Layer 3 of a small transformer language model trained on English Wikipedia (11 layers, counted from 0, width 96).
Take only the direct path to the model's output, skipping the later layers: a vector added to the residual stream pushes a token's score in proportion to its dot product with that token's output vector.

Output vectors of the tokens that the questions are about. A number n stands for (n - 128) times 0.011.
"outh": 149, 186, 125, 68, 191, 92, 158, 81, 166, 135, 109, 191, 157, 134, 132, 135, 180, 98, 244, 108, 107, 99, 149, 149, 242, 123, 91, 125, 162, 129, 110, 154, 111, 203, 70, 147, 157, 150, 128, 107, 96, 137, 124, 112, 137, 132, 122, 157, 62, 75, 105, 122, 96, 125, 64, 107, 145, 213, 142, 131, 97, 130, 135, 202, 164, 74, 240, 131, 89, 131, 120, 123, 83, 76, 167, 151, 136, 100, 153, 161, 152, 113, 90, 121, 126, 132, 150, 122, 95, 171, 144, 123, 138, 116, 228, 181
"\n ": 131, 137, 151, 122, 100, 105, 184, 54, 124, 106, 127, 132, 120, 146, 181, 101, 141, 96, 133, 173, 126, 169, 120, 145, 110, 185, 147, 138, 139, 125, 108, 120, 141, 117, 62, 153, 99, 77, 62, 157, 58, 126, 173, 116, 129, 83, 110, 109, 151, 138, 100, 94, 138, 128, 120, 182, 98, 116, 119, 134, 106, 133, 154, 76, 171, 125, 162, 176, 105, 129, 125, 106, 122, 142, 149, 91, 188, 126, 125, 120, 108, 150, 81, 114, 183, 152, 118, 103, 137, 169, 141, 93, 184, 141, 99, 125
"ually": 29, 144, 98, 146, 120, 151, 82, 152, 176, 89, 202, 170, 142, 70, 179, 95, 234, 96, 164, 155, 107, 224, 185, 96, 68, 25, 77, 124, 157, 164, 181, 198, 89, 191, 127, 88, 166, 101, 137, 103, 119, 121, 85, 59, 217, 146, 116, 135, 157, 64, 154, 132, 135, 53, 24, 91, 155, 154, 162, 183, 165, 131, 56, 94, 154, 85, 148, 147, 129, 129, 69, 209, 116, 195, 17, 132, 76, 188, 93, 158, 94, 153, 75, 36, 128, 143, 134, 113, 129, 85, 88, 26, 115, 106, 177, 167
"uary": 192, 139, 182, 146, 158, 106, 74, 86, 113, 238, 229, 126, 82, 124, 219, 61, 145, 62, 153, 33, 108, 117, 134, 167, 138, 142, 117, 62, 150, 67, 148, 172, 125, 208, 87, 109, 174, 165, 92, 150, 116, 60, 143, 75, 192, 187, 96, 104, 185, 163, 87, 181, 70, 78, 80, 137, 200, 203, 135, 116, 108, 57, 143, 56, 224, 81, 139, 86, 89, 135, 158, 178, 110, 97, 137, 157, 62, 136, 121, 99, 123, 107, 58, 45, 133, 71, 175, 125, 47, 72, 73, 172, 74, 132, 170, 137
"serv": 153, 172, 156, 141, 163, 63, 103, 78, 89, 122, 120, 161, 97, 137, 144, 179, 98, 214, 156, 25, 76, 129, 165, 151, 168, 119, 127, 145, 78, 170, 67, 110, 80, 188, 129, 147, 151, 155, 107, 79, 130, 141, 163, 111, 206, 105, 116, 140, 180, 70, 158, 137, 73, 183, 111, 115, 154, 98, 114, 117, 142, 106, 80, 140, 171, 178, 161, 153, 108, 134, 54, 178, 131, 106, 80, 126, 182, 178, 146, 149, 159, 97, 146, 181, 221, 166, 201, 139, 97, 93, 125, 105, 208, 158, 124, 177
"tain": 203, 119, 142, 119, 108, 81, 152, 167, 82, 125, 190, 69, 113, 153, 175, 170, 98, 148, 91, 115, 128, 185, 144, 60, 141, 167, 158, 203, 117, 154, 137, 83, 111, 193, 53, 140, 139, 170, 139, 104, 104, 154, 150, 51, 184, 168, 86, 163, 146, 70, 128, 147, 118, 163, 90, 81, 232, 171, 233, 136, 133, 133, 112, 71, 165, 87, 200, 159, 119, 132, 140, 128, 161, 78, 87, 145, 108, 141, 103, 160, 151, 126, 103, 121, 150, 149, 115, 50, 126, 59, 160, 78, 199, 158, 144, 122
" place": 104, 106, 148, 163, 194, 75, 193, 54, 157, 216, 161, 114, 134, 114, 143, 110, 172, 200, 136, 62, 139, 149, 109, 161, 99, 87, 161, 169, 154, 129, 81, 137, 120, 125, 28, 92, 136, 133, 153, 91, 107, 154, 213, 126, 150, 47, 113, 152, 123, 110, 131, 128, 138, 110, 122, 122, 153, 85, 78, 149, 95, 85, 104, 101, 212, 102, 128, 116, 70, 131, 108, 160, 111, 37, 130, 109, 201, 130, 123, 184, 103, 142, 79, 95, 105, 113, 138, 111, 115, 123, 107, 157, 159, 103, 192, 53
" Iran": 191, 155, 125, 102, 146, 151, 133, 132, 164, 177, 134, 169, 100, 109, 152, 103, 157, 160, 127, 111, 109, 168, 148, 76, 95, 105, 146, 142, 158, 75, 140, 155, 115, 124, 133, 169, 129, 170, 158, 126, 169, 83, 151, 130, 167, 100, 185, 133, 144, 131, 144, 102, 122, 98, 119, 137, 115, 134, 98, 178, 55, 77, 128, 120, 174, 176, 217, 111, 82, 131, 120, 109, 128, 113, 85, 109, 147, 120, 133, 123, 86, 134, 65, 94, 131, 79, 125, 125, 173, 126, 95, 91, 167, 134, 180, 136
"ople": 88, 182, 192, 38, 181, 100, 212, 56, 170, 131, 160, 108, 136, 150, 139, 74, 218, 161, 227, 170, 146, 199, 176, 53, 124, 190, 172, 65, 146, 65, 121, 134, 54, 199, 139, 174, 129, 139, 127, 92, 11, 159, 173, 152, 129, 106, 129, 141, 218, 110, 73, 140, 76, 154, 95, 79, 125, 102, 202, 176, 56, 83, 109, 162, 230, 56, 112, 125, 83, 129, 113, 160, 177, 96, 137, 184, 140, 154, 222, 171, 94, 61, 50, 39, 109, 80, 136, 130, 157, 78, 102, 61, 160, 162, 158, 170
"ances": 173, 193, 153, 139, 113, 96, 173, 141, 132, 169, 183, 192, 138, 84, 117, 87, 127, 156, 121, 145, 120, 233, 141, 89, 101, 116, 58, 101, 204, 167, 104, 121, 99, 217, 154, 111, 124, 168, 116, 91, 135, 127, 185, 74, 191, 73, 224, 80, 131, 71, 222, 124, 103, 99, 127, 119, 162, 148, 63, 103, 110, 84, 118, 151, 96, 55, 126, 181, 115, 135, 151, 143, 87, 41, 125, 129, 181, 142, 180, 124, 123, 87, 104, 132, 131, 120, 167, 87, 141, 105, 88, 124, 61, 208, 166, 141
"road": 121, 189, 100, 161, 132, 58, 150, 101, 86, 105, 195, 166, 80, 78, 161, 146, 130, 173, 217, 86, 100, 106, 97, 139, 138, 114, 156, 179, 154, 152, 100, 115, 56, 196, 69, 86, 151, 203, 108, 20, 132, 119, 169, 114, 151, 154, 142, 123, 78, 72, 111, 204, 150, 114, 102, 132, 109, 153, 111, 176, 156, 138, 149, 111, 189, 151, 204, 184, 126, 132, 138, 188, 109, 41, 126, 132, 88, 150, 114, 141, 154, 107, 140, 131, 97, 115, 102, 96, 82, 52, 126, 121, 190, 121, 193, 165
" countries": 189, 172, 143, 148, 157, 111, 149, 110, 123, 186, 157, 146, 116, 127, 164, 151, 188, 96, 152, 111, 168, 199, 172, 125, 112, 105, 131, 161, 146, 85, 92, 161, 174, 142, 133, 149, 191, 133, 180, 133, 102, 109, 109, 158, 145, 55, 203, 173, 165, 85, 183, 175, 83, 98, 124, 103, 107, 149, 143, 126, 79, 76, 150, 159, 182, 171, 175, 216, 109, 133, 136, 149, 119, 68, 101, 143, 177, 112, 138, 203, 89, 152, 108, 106, 140, 99, 117, 90, 184, 99, 51, 107, 170, 107, 134, 150
"ament": 88, 236, 176, 119, 114, 188, 127, 45, 81, 101, 131, 167, 113, 184, 210, 153, 138, 228, 140, 105, 101, 151, 213, 184, 199, 101, 80, 77, 175, 144, 140, 156, 46, 178, 78, 103, 155, 165, 111, 141, 116, 139, 141, 99, 122, 83, 101, 138, 130, 85, 134, 163, 138, 222, 91, 101, 146, 109, 99, 184, 73, 88, 157, 158, 139, 142, 74, 163, 75, 134, 118, 184, 126, 146, 19, 142, 231, 207, 223, 104, 195, 100, 86, 112, 123, 66, 112, 103, 159, 175, 82, 136, 118, 106, 168, 96
"azine": 127, 130, 100, 122, 101, 123, 93, 107, 154, 128, 188, 144, 81, 130, 166, 83, 159, 155, 85, 50, 115, 92, 116, 149, 129, 104, 102, 99, 166, 147, 132, 210, 169, 177, 111, 95, 141, 222, 121, 83, 72, 110, 136, 124, 177, 134, 176, 184, 122, 123, 72, 89, 118, 133, 77, 77, 67, 142, 114, 157, 109, 110, 116, 130, 244, 65, 157, 100, 74, 133, 107, 176, 181, 74, 93, 229, 137, 184, 189, 67, 97, 99, 97, 159, 189, 105, 176, 103, 123, 99, 114, 31, 119, 164, 185, 226

Output weights of attention head 3. The head adds the sum of these rows, row i times number i of z. A number n stands for (n - 128) times 0.0019.
o0: 79, 129, 96, 65, 161, 97, 76, 185, 152, 153, 60, 82, 150, 163, 191, 141, 171, 196, 154, 160, 80, 118, 164, 200, 123, 172, 146, 104, 132, 143, 177, 168, 189, 133, 145, 86, 158, 95, 55, 178, 124, 115, 122, 63, 114, 132, 153, 162, 151, 178, 130, 212, 181, 116, 107, 83, 78, 82, 100, 78, 79, 151, 155, 152, 123, 123, 172, 146, 103, 120, 195, 134, 161, 116, 64, 100, 121, 172, 90, 68, 159, 205, 71, 131, 141, 158, 112, 153, 113, 109, 71, 168, 164, 156, 106, 118
o1: 150, 73, 151, 146, 137, 165, 135, 175, 178, 129, 187, 109, 104, 116, 95, 83, 98, 184, 68, 57, 112, 81, 150, 161, 182, 165, 127, 108, 89, 192, 118, 84, 98, 149, 152, 92, 58, 99, 135, 73, 153, 136, 104, 131, 80, 101, 171, 73, 74, 77, 128, 179, 157, 212, 99, 149, 185, 75, 200, 170, 152, 168, 121, 123, 172, 160, 72, 167, 185, 164, 160, 123, 109, 175, 69, 125, 145, 84, 114, 148, 106, 164, 181, 170, 158, 138, 97, 101, 94, 117, 217, 159, 149, 94, 142, 129
o2: 141, 81, 154, 129, 153, 89, 90, 81, 108, 125, 179, 103, 165, 67, 122, 183, 134, 140, 58, 126, 144, 152, 132, 154, 87, 136, 187, 124, 75, 167, 107, 179, 168, 101, 154, 146, 112, 174, 173, 157, 143, 109, 148, 106, 124, 145, 153, 98, 57, 151, 184, 149, 75, 130, 119, 134, 110, 98, 138, 120, 80, 146, 120, 123, 55, 171, 105, 181, 147, 155, 152, 175, 73, 75, 175, 104, 67, 101, 221, 120, 118, 82, 63, 143, 173, 130, 125, 80, 111, 97, 156, 119, 137, 172, 176, 191
o3: 143, 186, 145, 126, 66, 107, 110, 132, 75, 162, 90, 216, 102, 220, 137, 96, 89, 95, 122, 39, 89, 61, 64, 83, 151, 67, 165, 166, 124, 151, 71, 86, 141, 109, 127, 76, 174, 162, 127, 134, 165, 99, 67, 129, 84, 155, 79, 126, 101, 23, 94, 112, 209, 104, 131, 142, 111, 128, 90, 80, 195, 92, 36, 224, 53, 93, 40, 69, 132, 167, 120, 130, 91, 98, 168, 151, 123, 93, 103, 159, 160, 100, 125, 139, 90, 155, 91, 106, 61, 116, 163, 155, 113, 62, 155, 192
o4: 155, 130, 179, 94, 144, 161, 152, 119, 88, 109, 99, 123, 179, 143, 60, 136, 149, 145, 155, 137, 124, 142, 163, 89, 204, 152, 130, 139, 181, 204, 129, 96, 100, 115, 142, 158, 136, 114, 107, 73, 103, 97, 71, 176, 109, 70, 118, 71, 134, 39, 168, 102, 103, 133, 169, 53, 139, 163, 132, 106, 132, 90, 121, 144, 86, 140, 218, 151, 228, 38, 97, 96, 92, 198, 93, 145, 140, 67, 161, 197, 71, 83, 146, 173, 160, 160, 91, 171, 149, 168, 207, 178, 178, 61, 211, 164
o5: 108, 75, 90, 198, 114, 97, 106, 110, 133, 154, 104, 118, 161, 64, 61, 88, 139, 79, 123, 135, 192, 100, 224, 173, 114, 120, 100, 113, 202, 71, 172, 123, 86, 126, 110, 100, 92, 155, 77, 99, 211, 167, 118, 190, 148, 127, 166, 63, 156, 137, 177, 158, 106, 125, 175, 183, 176, 77, 131, 181, 91, 126, 127, 183, 218, 142, 98, 60, 24, 134, 158, 75, 165, 54, 113, 134, 113, 150, 176, 136, 205, 183, 147, 125, 120, 86, 134, 134, 148, 121, 159, 41, 195, 70, 103, 27
o6: 181, 82, 113, 163, 129, 160, 121, 75, 172, 150, 122, 57, 132, 173, 48, 128, 161, 106, 146, 94, 143, 124, 158, 86, 197, 104, 112, 95, 157, 72, 150, 112, 112, 74, 163, 106, 103, 166, 183, 91, 160, 126, 91, 177, 122, 130, 126, 108, 174, 214, 94, 192, 37, 128, 162, 179, 152, 121, 95, 93, 94, 122, 74, 70, 190, 131, 90, 103, 82, 142, 143, 191, 211, 117, 133, 130, 112, 75, 156, 103, 123, 153, 123, 114, 142, 138, 181, 119, 119, 197, 118, 134, 122, 146, 92, 122
o7: 110, 190, 107, 107, 160, 172, 109, 121, 117, 100, 187, 121, 135, 167, 167, 107, 189, 32, 93, 144, 106, 110, 64, 99, 163, 99, 130, 153, 49, 181, 138, 151, 112, 87, 168, 130, 162, 175, 194, 81, 103, 96, 155, 161, 117, 81, 141, 140, 173, 157, 158, 122, 140, 103, 74, 86, 30, 137, 150, 150, 122, 122, 139, 96, 118, 144, 90, 78, 124, 78, 169, 29, 118, 98, 161, 94, 35, 49, 160, 70, 186, 80, 217, 120, 167, 170, 85, 183, 120, 139, 108, 126, 105, 129, 180, 175
o8: 163, 132, 172, 171, 212, 160, 151, 97, 112, 108, 171, 150, 120, 98, 139, 100, 180, 97, 94, 93, 166, 137, 87, 118, 140, 191, 107, 140, 204, 112, 135, 126, 63, 119, 148, 85, 177, 134, 136, 127, 122, 135, 100, 129, 104, 45, 132, 134, 150, 123, 120, 135, 136, 135, 165, 173, 105, 208, 69, 133, 129, 80, 140, 74, 152, 45, 122, 144, 188, 189, 128, 100, 141, 151, 155, 136, 143, 52, 104, 142, 47, 118, 143, 121, 192, 165, 120, 98, 113, 171, 121, 155, 66, 114, 154, 121
o9: 97, 130, 107, 89, 126, 116, 178, 145, 150, 109, 93, 144, 172, 63, 196, 117, 57, 114, 82, 136, 115, 157, 149, 133, 140, 123, 145, 83, 95, 102, 120, 107, 153, 175, 167, 160, 123, 136, 155, 196, 69, 149, 164, 136, 187, 158, 194, 164, 169, 137, 127, 131, 193, 129, 22, 39, 102, 40, 144, 102, 118, 123, 125, 151, 93, 155, 143, 113, 172, 185, 166, 118, 197, 107, 86, 196, 113, 119, 124, 134, 150, 221, 205, 106, 70, 101, 136, 184, 180, 73, 101, 141, 107, 127, 215, 147
o10: 170, 123, 166, 175, 153, 66, 72, 174, 153, 148, 104, 108, 124, 83, 119, 197, 137, 75, 90, 120, 105, 83, 152, 166, 130, 111, 166, 132, 33, 156, 87, 124, 166, 144, 114, 106, 152, 146, 149, 187, 69, 106, 59, 154, 141, 184, 99, 119, 82, 73, 107, 105, 108, 118, 112, 212, 74, 184, 142, 108, 103, 89, 136, 221, 165, 72, 140, 80, 171, 147, 125, 64, 106, 101, 159, 88, 149, 144, 94, 108, 66, 193, 133, 85, 160, 113, 80, 132, 74, 107, 89, 142, 222, 135, 144, 202
o11: 125, 90, 152, 137, 144, 164, 106, 138, 169, 205, 84, 153, 128, 129, 122, 164, 153, 109, 110, 139, 110, 152, 101, 167, 144, 131, 188, 100, 69, 83, 96, 161, 146, 138, 121, 113, 38, 190, 32, 187, 175, 109, 140, 206, 134, 120, 182, 128, 140, 60, 76, 106, 59, 140, 121, 192, 129, 163, 165, 147, 182, 123, 124, 151, 165, 119, 196, 128, 151, 68, 148, 145, 135, 99, 153, 146, 132, 182, 49, 112, 155, 200, 80, 79, 87, 138, 135, 109, 171, 101, 61, 183, 188, 188, 170, 193
o12: 95, 105, 43, 147, 175, 129, 101, 132, 156, 106, 126, 143, 103, 132, 175, 106, 200, 108, 144, 148, 184, 99, 97, 138, 106, 188, 185, 177, 123, 175, 133, 157, 84, 35, 158, 159, 149, 59, 136, 136, 139, 103, 168, 162, 112, 156, 184, 169, 95, 176, 98, 108, 90, 75, 172, 156, 88, 140, 130, 148, 93, 100, 149, 183, 120, 210, 148, 103, 137, 124, 138, 76, 124, 101, 152, 152, 138, 110, 102, 83, 88, 155, 57, 142, 157, 87, 103, 192, 116, 146, 71, 133, 67, 153, 95, 111
o13: 105, 103, 159, 123, 176, 121, 99, 182, 182, 231, 142, 183, 111, 132, 86, 108, 126, 75, 172, 131, 103, 172, 37, 102, 172, 101, 148, 101, 106, 133, 50, 144, 148, 161, 164, 231, 196, 114, 99, 85, 110, 139, 156, 105, 85, 167, 124, 188, 81, 132, 150, 57, 98, 108, 144, 135, 93, 112, 95, 130, 144, 125, 202, 111, 83, 150, 127, 95, 120, 107, 115, 154, 148, 84, 156, 130, 151, 67, 143, 122, 161, 126, 164, 124, 95, 98, 93, 87, 193, 122, 136, 178, 129, 164, 129, 117
o14: 123, 86, 180, 105, 133, 48, 174, 179, 82, 142, 147, 136, 115, 87, 120, 69, 129, 130, 113, 107, 169, 89, 102, 127, 169, 125, 115, 88, 118, 169, 138, 100, 105, 156, 47, 212, 130, 155, 143, 191, 74, 126, 166, 141, 163, 193, 111, 167, 104, 215, 123, 172, 149, 147, 98, 152, 124, 109, 118, 78, 70, 154, 108, 157, 173, 120, 164, 110, 122, 162, 157, 163, 110, 193, 175, 126, 35, 158, 122, 130, 55, 85, 144, 68, 133, 83, 144, 169, 143, 124, 140, 113, 103, 194, 159, 186
o15: 189, 148, 81, 92, 151, 121, 110, 237, 65, 111, 163, 137, 159, 130, 104, 117, 124, 149, 105, 112, 43, 66, 107, 141, 99, 170, 158, 56, 123, 153, 125, 111, 116, 203, 148, 116, 131, 102, 151, 103, 127, 149, 190, 46, 155, 85, 168, 133, 99, 70, 181, 108, 90, 174, 185, 158, 103, 83, 135, 102, 148, 50, 132, 117, 131, 107, 81, 183, 167, 74, 153, 132, 122, 119, 138, 147, 127, 120, 105, 91, 147, 161, 128, 20, 158, 93, 147, 188, 138, 138, 170, 109, 161, 98, 127, 86
o16: 81, 119, 174, 148, 104, 110, 125, 68, 137, 132, 102, 172, 99, 25, 115, 142, 225, 146, 120, 131, 134, 126, 132, 114, 119, 140, 97, 58, 185, 111, 224, 64, 120, 175, 96, 138, 83, 139, 113, 148, 70, 99, 139, 156, 89, 129, 151, 149, 204, 182, 134, 176, 83, 97, 137, 166, 125, 192, 143, 160, 127, 127, 127, 50, 120, 106, 176, 112, 91, 111, 153, 136, 115, 173, 125, 154, 135, 123, 155, 125, 149, 88, 149, 143, 134, 113, 92, 207, 74, 90, 78, 147, 55, 158, 169, 138
o17: 66, 125, 176, 111, 89, 96, 74, 132, 176, 91, 164, 116, 129, 68, 45, 104, 198, 58, 69, 149, 200, 79, 148, 107, 190, 155, 106, 146, 83, 162, 102, 114, 87, 97, 161, 165, 173, 163, 99, 215, 107, 62, 172, 180, 151, 125, 124, 138, 147, 179, 121, 100, 117, 89, 90, 187, 147, 131, 131, 113, 124, 131, 133, 98, 96, 135, 165, 126, 50, 120, 103, 143, 78, 132, 190, 155, 118, 93, 138, 87, 149, 100, 138, 136, 172, 79, 179, 130, 154, 145, 115, 179, 101, 79, 96, 120
o18: 89, 163, 146, 58, 64, 108, 77, 92, 118, 82, 140, 144, 186, 89, 155, 71, 151, 74, 95, 133, 185, 115, 96, 108, 158, 122, 125, 132, 125, 114, 163, 103, 140, 103, 187, 221, 185, 157, 183, 54, 36, 96, 35, 210, 139, 116, 161, 143, 170, 157, 141, 132, 161, 76, 201, 156, 94, 166, 87, 163, 69, 81, 149, 89, 186, 155, 181, 55, 167, 142, 100, 145, 128, 75, 56, 173, 136, 113, 104, 123, 70, 110, 96, 178, 117, 145, 121, 195, 88, 129, 142, 96, 45, 120, 116, 129
o19: 118, 94, 190, 148, 144, 143, 94, 164, 104, 150, 141, 66, 89, 153, 152, 106, 36, 120, 85, 171, 109, 149, 119, 130, 175, 87, 133, 148, 80, 90, 119, 151, 69, 96, 132, 141, 133, 181, 92, 172, 167, 128, 91, 182, 99, 142, 128, 79, 174, 84, 173, 185, 98, 128, 45, 168, 200, 81, 177, 171, 98, 118, 210, 134, 111, 137, 132, 134, 120, 195, 132, 190, 126, 96, 161, 105, 185, 215, 155, 124, 195, 170, 162, 100, 110, 185, 207, 131, 127, 132, 93, 144, 175, 166, 166, 52
o20: 152, 152, 167, 100, 202, 174, 201, 152, 127, 160, 103, 91, 171, 174, 73, 74, 105, 181, 175, 149, 165, 97, 144, 145, 126, 90, 124, 145, 144, 72, 131, 87, 105, 156, 112, 138, 160, 133, 90, 145, 70, 71, 155, 115, 115, 113, 93, 181, 125, 185, 32, 111, 149, 64, 101, 75, 104, 125, 80, 91, 95, 47, 124, 102, 152, 194, 157, 99, 97, 108, 94, 139, 98, 87, 110, 152, 116, 114, 98, 136, 145, 47, 109, 85, 223, 117, 117, 121, 92, 128, 107, 70, 185, 62, 55, 132
o21: 167, 175, 108, 171, 144, 145, 94, 133, 100, 103, 211, 133, 109, 47, 139, 110, 156, 78, 142, 69, 167, 139, 156, 116, 102, 122, 100, 184, 151, 77, 136, 132, 76, 142, 46, 175, 138, 94, 128, 89, 170, 87, 87, 183, 114, 130, 108, 160, 182, 98, 90, 173, 146, 101, 93, 181, 121, 139, 169, 115, 166, 181, 171, 144, 178, 156, 144, 67, 143, 91, 174, 89, 92, 65, 147, 124, 163, 80, 111, 138, 159, 153, 182, 95, 132, 61, 214, 153, 34, 172, 143, 100, 175, 44, 205, 44
o22: 136, 103, 106, 116, 79, 85, 99, 158, 104, 131, 89, 111, 155, 150, 109, 168, 101, 191, 138, 19, 83, 153, 169, 80, 102, 120, 151, 82, 115, 85, 105, 128, 114, 248, 112, 131, 111, 210, 149, 102, 160, 177, 180, 125, 154, 139, 154, 102, 125, 100, 104, 155, 118, 205, 149, 115, 49, 139, 142, 104, 131, 119, 132, 164, 62, 104, 143, 157, 93, 158, 52, 124, 130, 140, 154, 81, 63, 120, 78, 48, 157, 155, 124, 83, 108, 163, 173, 103, 87, 95, 87, 59, 175, 197, 86, 93
o23: 128, 151, 114, 122, 91, 140, 91, 195, 67, 134, 85, 111, 118, 170, 145, 52, 128, 132, 109, 112, 77, 144, 109, 121, 205, 42, 69, 104, 223, 149, 161, 83, 132, 51, 199, 140, 140, 131, 139, 69, 180, 85, 64, 167, 172, 133, 196, 79, 107, 74, 110, 144, 160, 170, 137, 105, 163, 180, 93, 153, 106, 119, 210, 39, 160, 106, 110, 146, 114, 73, 146, 97, 108, 119, 149, 116, 129, 66, 100, 102, 108, 138, 119, 118, 128, 147, 148, 138, 62, 106, 146, 148, 96, 132, 87, 140
o24: 167, 204, 100, 163, 33, 165, 110, 129, 122, 72, 119, 157, 121, 175, 100, 165, 188, 134, 120, 103, 140, 169, 106, 35, 166, 81, 90, 93, 137, 204, 105, 144, 191, 66, 190, 162, 65, 118, 154, 145, 136, 117, 111, 99, 146, 69, 184, 131, 189, 222, 87, 158, 198, 112, 124, 146, 102, 82, 238, 162, 126, 140, 201, 107, 126, 155, 49, 116, 86, 107, 163, 178, 185, 175, 56, 66, 143, 84, 171, 96, 75, 111, 154, 136, 159, 144, 112, 151, 134, 158, 149, 160, 29, 85, 165, 93
o25: 98, 100, 69, 208, 130, 145, 36, 98, 101, 87, 120, 87, 89, 176, 181, 93, 57, 130, 91, 103, 86, 161, 106, 165, 166, 181, 126, 126, 102, 118, 42, 115, 155, 161, 201, 163, 92, 121, 162, 173, 120, 200, 123, 159, 148, 195, 113, 138, 90, 186, 147, 173, 23, 112, 161, 132, 123, 114, 155, 106, 124, 84, 76, 102, 125, 63, 125, 180, 185, 147, 108, 197, 201, 92, 204, 96, 53, 141, 133, 131, 150, 181, 100, 130, 106, 202, 102, 37, 153, 111, 162, 121, 201, 102, 67, 119
o26: 123, 80, 116, 93, 163, 132, 140, 128, 132, 130, 133, 170, 138, 142, 97, 147, 121, 126, 92, 93, 151, 125, 41, 121, 79, 174, 114, 98, 149, 87, 178, 95, 173, 182, 119, 120, 138, 136, 137, 131, 70, 126, 157, 107, 73, 194, 147, 102, 85, 143, 104, 86, 161, 141, 154, 103, 150, 89, 78, 171, 118, 161, 198, 113, 95, 171, 141, 87, 184, 143, 125, 134, 159, 74, 121, 153, 87, 112, 102, 103, 86, 150, 171, 122, 110, 149, 119, 149, 136, 102, 150, 131, 132, 176, 141, 163
o27: 43, 182, 122, 162, 111, 53, 127, 111, 117, 146, 125, 129, 121, 209, 68, 131, 166, 47, 125, 143, 192, 131, 194, 99, 174, 142, 128, 204, 187, 120, 97, 100, 134, 95, 62, 123, 177, 87, 41, 132, 105, 54, 151, 210, 101, 196, 110, 91, 132, 107, 182, 142, 149, 164, 155, 129, 114, 141, 92, 196, 86, 152, 149, 122, 166, 152, 145, 143, 130, 149, 126, 121, 36, 182, 134, 141, 93, 166, 49, 106, 126, 156, 105, 150, 127, 94, 153, 222, 73, 122, 184, 182, 61, 106, 65, 76
o28: 148, 222, 142, 104, 151, 87, 65, 84, 145, 158, 88, 125, 135, 120, 163, 98, 196, 61, 165, 209, 90, 163, 111, 157, 170, 165, 212, 160, 111, 143, 174, 92, 153, 67, 103, 112, 216, 120, 129, 126, 105, 71, 195, 107, 26, 134, 134, 184, 137, 132, 100, 80, 100, 101, 160, 174, 147, 166, 18, 60, 106, 127, 173, 117, 193, 89, 159, 37, 154, 119, 47, 84, 145, 101, 126, 112, 161, 94, 72, 113, 108, 175, 48, 134, 159, 143, 87, 104, 133, 138, 170, 116, 132, 213, 126, 139
o29: 175, 103, 156, 165, 218, 142, 161, 164, 161, 163, 105, 155, 152, 130, 131, 154, 173, 153, 83, 114, 145, 101, 126, 98, 86, 120, 148, 120, 107, 84, 65, 109, 119, 115, 73, 76, 144, 129, 127, 110, 143, 109, 158, 98, 92, 40, 132, 117, 166, 102, 109, 93, 209, 174, 250, 173, 106, 146, 119, 96, 121, 77, 144, 159, 160, 109, 184, 88, 131, 180, 137, 143, 130, 154, 119, 180, 175, 144, 60, 110, 66, 129, 115, 94, 63, 145, 113, 156, 136, 123, 160, 151, 138, 189, 109, 139
o30: 91, 137, 105, 85, 118, 132, 179, 116, 105, 120, 180, 94, 122, 163, 223, 137, 96, 196, 125, 126, 105, 40, 129, 99, 135, 152, 103, 127, 91, 174, 127, 150, 72, 132, 146, 119, 92, 134, 131, 90, 108, 164, 188, 73, 79, 125, 92, 159, 124, 109, 86, 90, 146, 156, 135, 185, 132, 163, 143, 92, 138, 145, 129, 166, 140, 102, 149, 218, 138, 141, 80, 153, 135, 156, 129, 107, 135, 200, 102, 151, 153, 107, 45, 188, 110, 134, 140, 121, 117, 114, 130, 128, 107, 113, 140, 136
o31: 127, 88, 124, 104, 146, 86, 201, 109, 137, 81, 105, 136, 179, 169, 136, 95, 204, 64, 53, 122, 101, 160, 160, 172, 64, 193, 147, 69, 56, 78, 152, 126, 180, 7, 51, 141, 128, 105, 116, 125, 100, 125, 143, 94, 97, 135, 155, 176, 182, 62, 114, 46, 102, 107, 59, 172, 147, 97, 50, 169, 63, 107, 106, 122, 188, 105, 151, 93, 59, 178, 147, 145, 189, 151, 138, 154, 112, 135, 177, 137, 40, 172, 137, 145, 162, 130, 145, 122, 219, 103, 147, 155, 162, 206, 126, 130

Each question shows a token from some text and the vector z that the head gathered there. A number n stands for (n - 128) times 0.017.

"er": 126, 141, 127, 130, 150, 156, 102, 116, 123, 158, 109, 105, 131, 142, 133, 125, 139, 123, 117, 114, 137, 129, 105, 129, 141, 98, 109, 107, 132, 126, 135, 99
Pushed up most: "ament"

",": 147, 151, 129, 166, 130, 113, 110, 131, 110, 98, 119, 143, 113, 161, 84, 119, 141, 112, 118, 156, 112, 153, 126, 112, 119, 132, 136, 140, 135, 117, 146, 125
Which of these tokens does it push down most? "ople"

"E": 148, 97, 143, 147, 97, 140, 96, 115, 126, 163, 125, 115, 126, 180, 141, 143, 117, 151, 149, 131, 147, 160, 170, 125, 122, 150, 134, 109, 121, 127, 141, 85
Which two tokens does it push up most, strongest first? "road", "uary"

".": 130, 95, 134, 106, 127, 135, 120, 164, 126, 149, 140, 146, 153, 167, 118, 147, 132, 151, 117, 135, 156, 138, 141, 145, 125, 126, 114, 136, 152, 128, 107, 167
Pushed up most: " Iran"

" health": 138, 117, 125, 134, 136, 125, 122, 138, 128, 119, 133, 139, 129, 126, 117, 122, 127, 120, 128, 130, 129, 123, 108, 114, 126, 134, 137, 136, 143, 123, 118, 133
Pushed up most: "\n "

"ip": 137, 111, 160, 127, 118, 134, 116, 127, 111, 133, 147, 109, 136, 104, 113, 122, 107, 141, 119, 112, 114, 150, 125, 132, 139, 94, 125, 124, 117, 102, 102, 127
Pushed up most: "ually"

" league": 132, 136, 121, 137, 114, 131, 120, 114, 135, 134, 118, 144, 133, 127, 135, 118, 119, 121, 99, 148, 124, 99, 114, 132, 116, 134, 117, 123, 113, 131, 139, 114
Which of these tokens does it push down most? " Iran"

" age": 148, 88, 99, 150, 122, 118, 99, 116, 129, 123, 129, 113, 127, 155, 126, 128, 129, 128, 120, 112, 128, 156, 137, 96, 127, 110, 132, 134, 141, 143, 125, 140
Which three tokens does it push up most, strongest first? "outh", " place", "\n "

" access": 140, 119, 122, 139, 134, 129, 119, 131, 127, 119, 130, 140, 130, 126, 118, 122, 130, 122, 129, 130, 123, 125, 107, 117, 129, 126, 135, 133, 139, 125, 123, 135
Which three tokens does it push up most, strongest first? "\n ", "outh", " countries"

" 2014": 156, 49, 135, 93, 124, 108, 110, 226, 121, 194, 137, 155, 143, 201, 181, 131, 155, 148, 147, 128, 169, 113, 182, 99, 115, 171, 130, 174, 170, 124, 138, 163
Pushed up most: "ople"

" who": 103, 213, 131, 178, 130, 117, 163, 139, 151, 154, 108, 73, 127, 133, 111, 119, 162, 99, 96, 84, 133, 112, 149, 145, 189, 85, 97, 99, 93, 176, 169, 112
Which three tokens does it push up most, strongest first? "ament", "ances", "serv"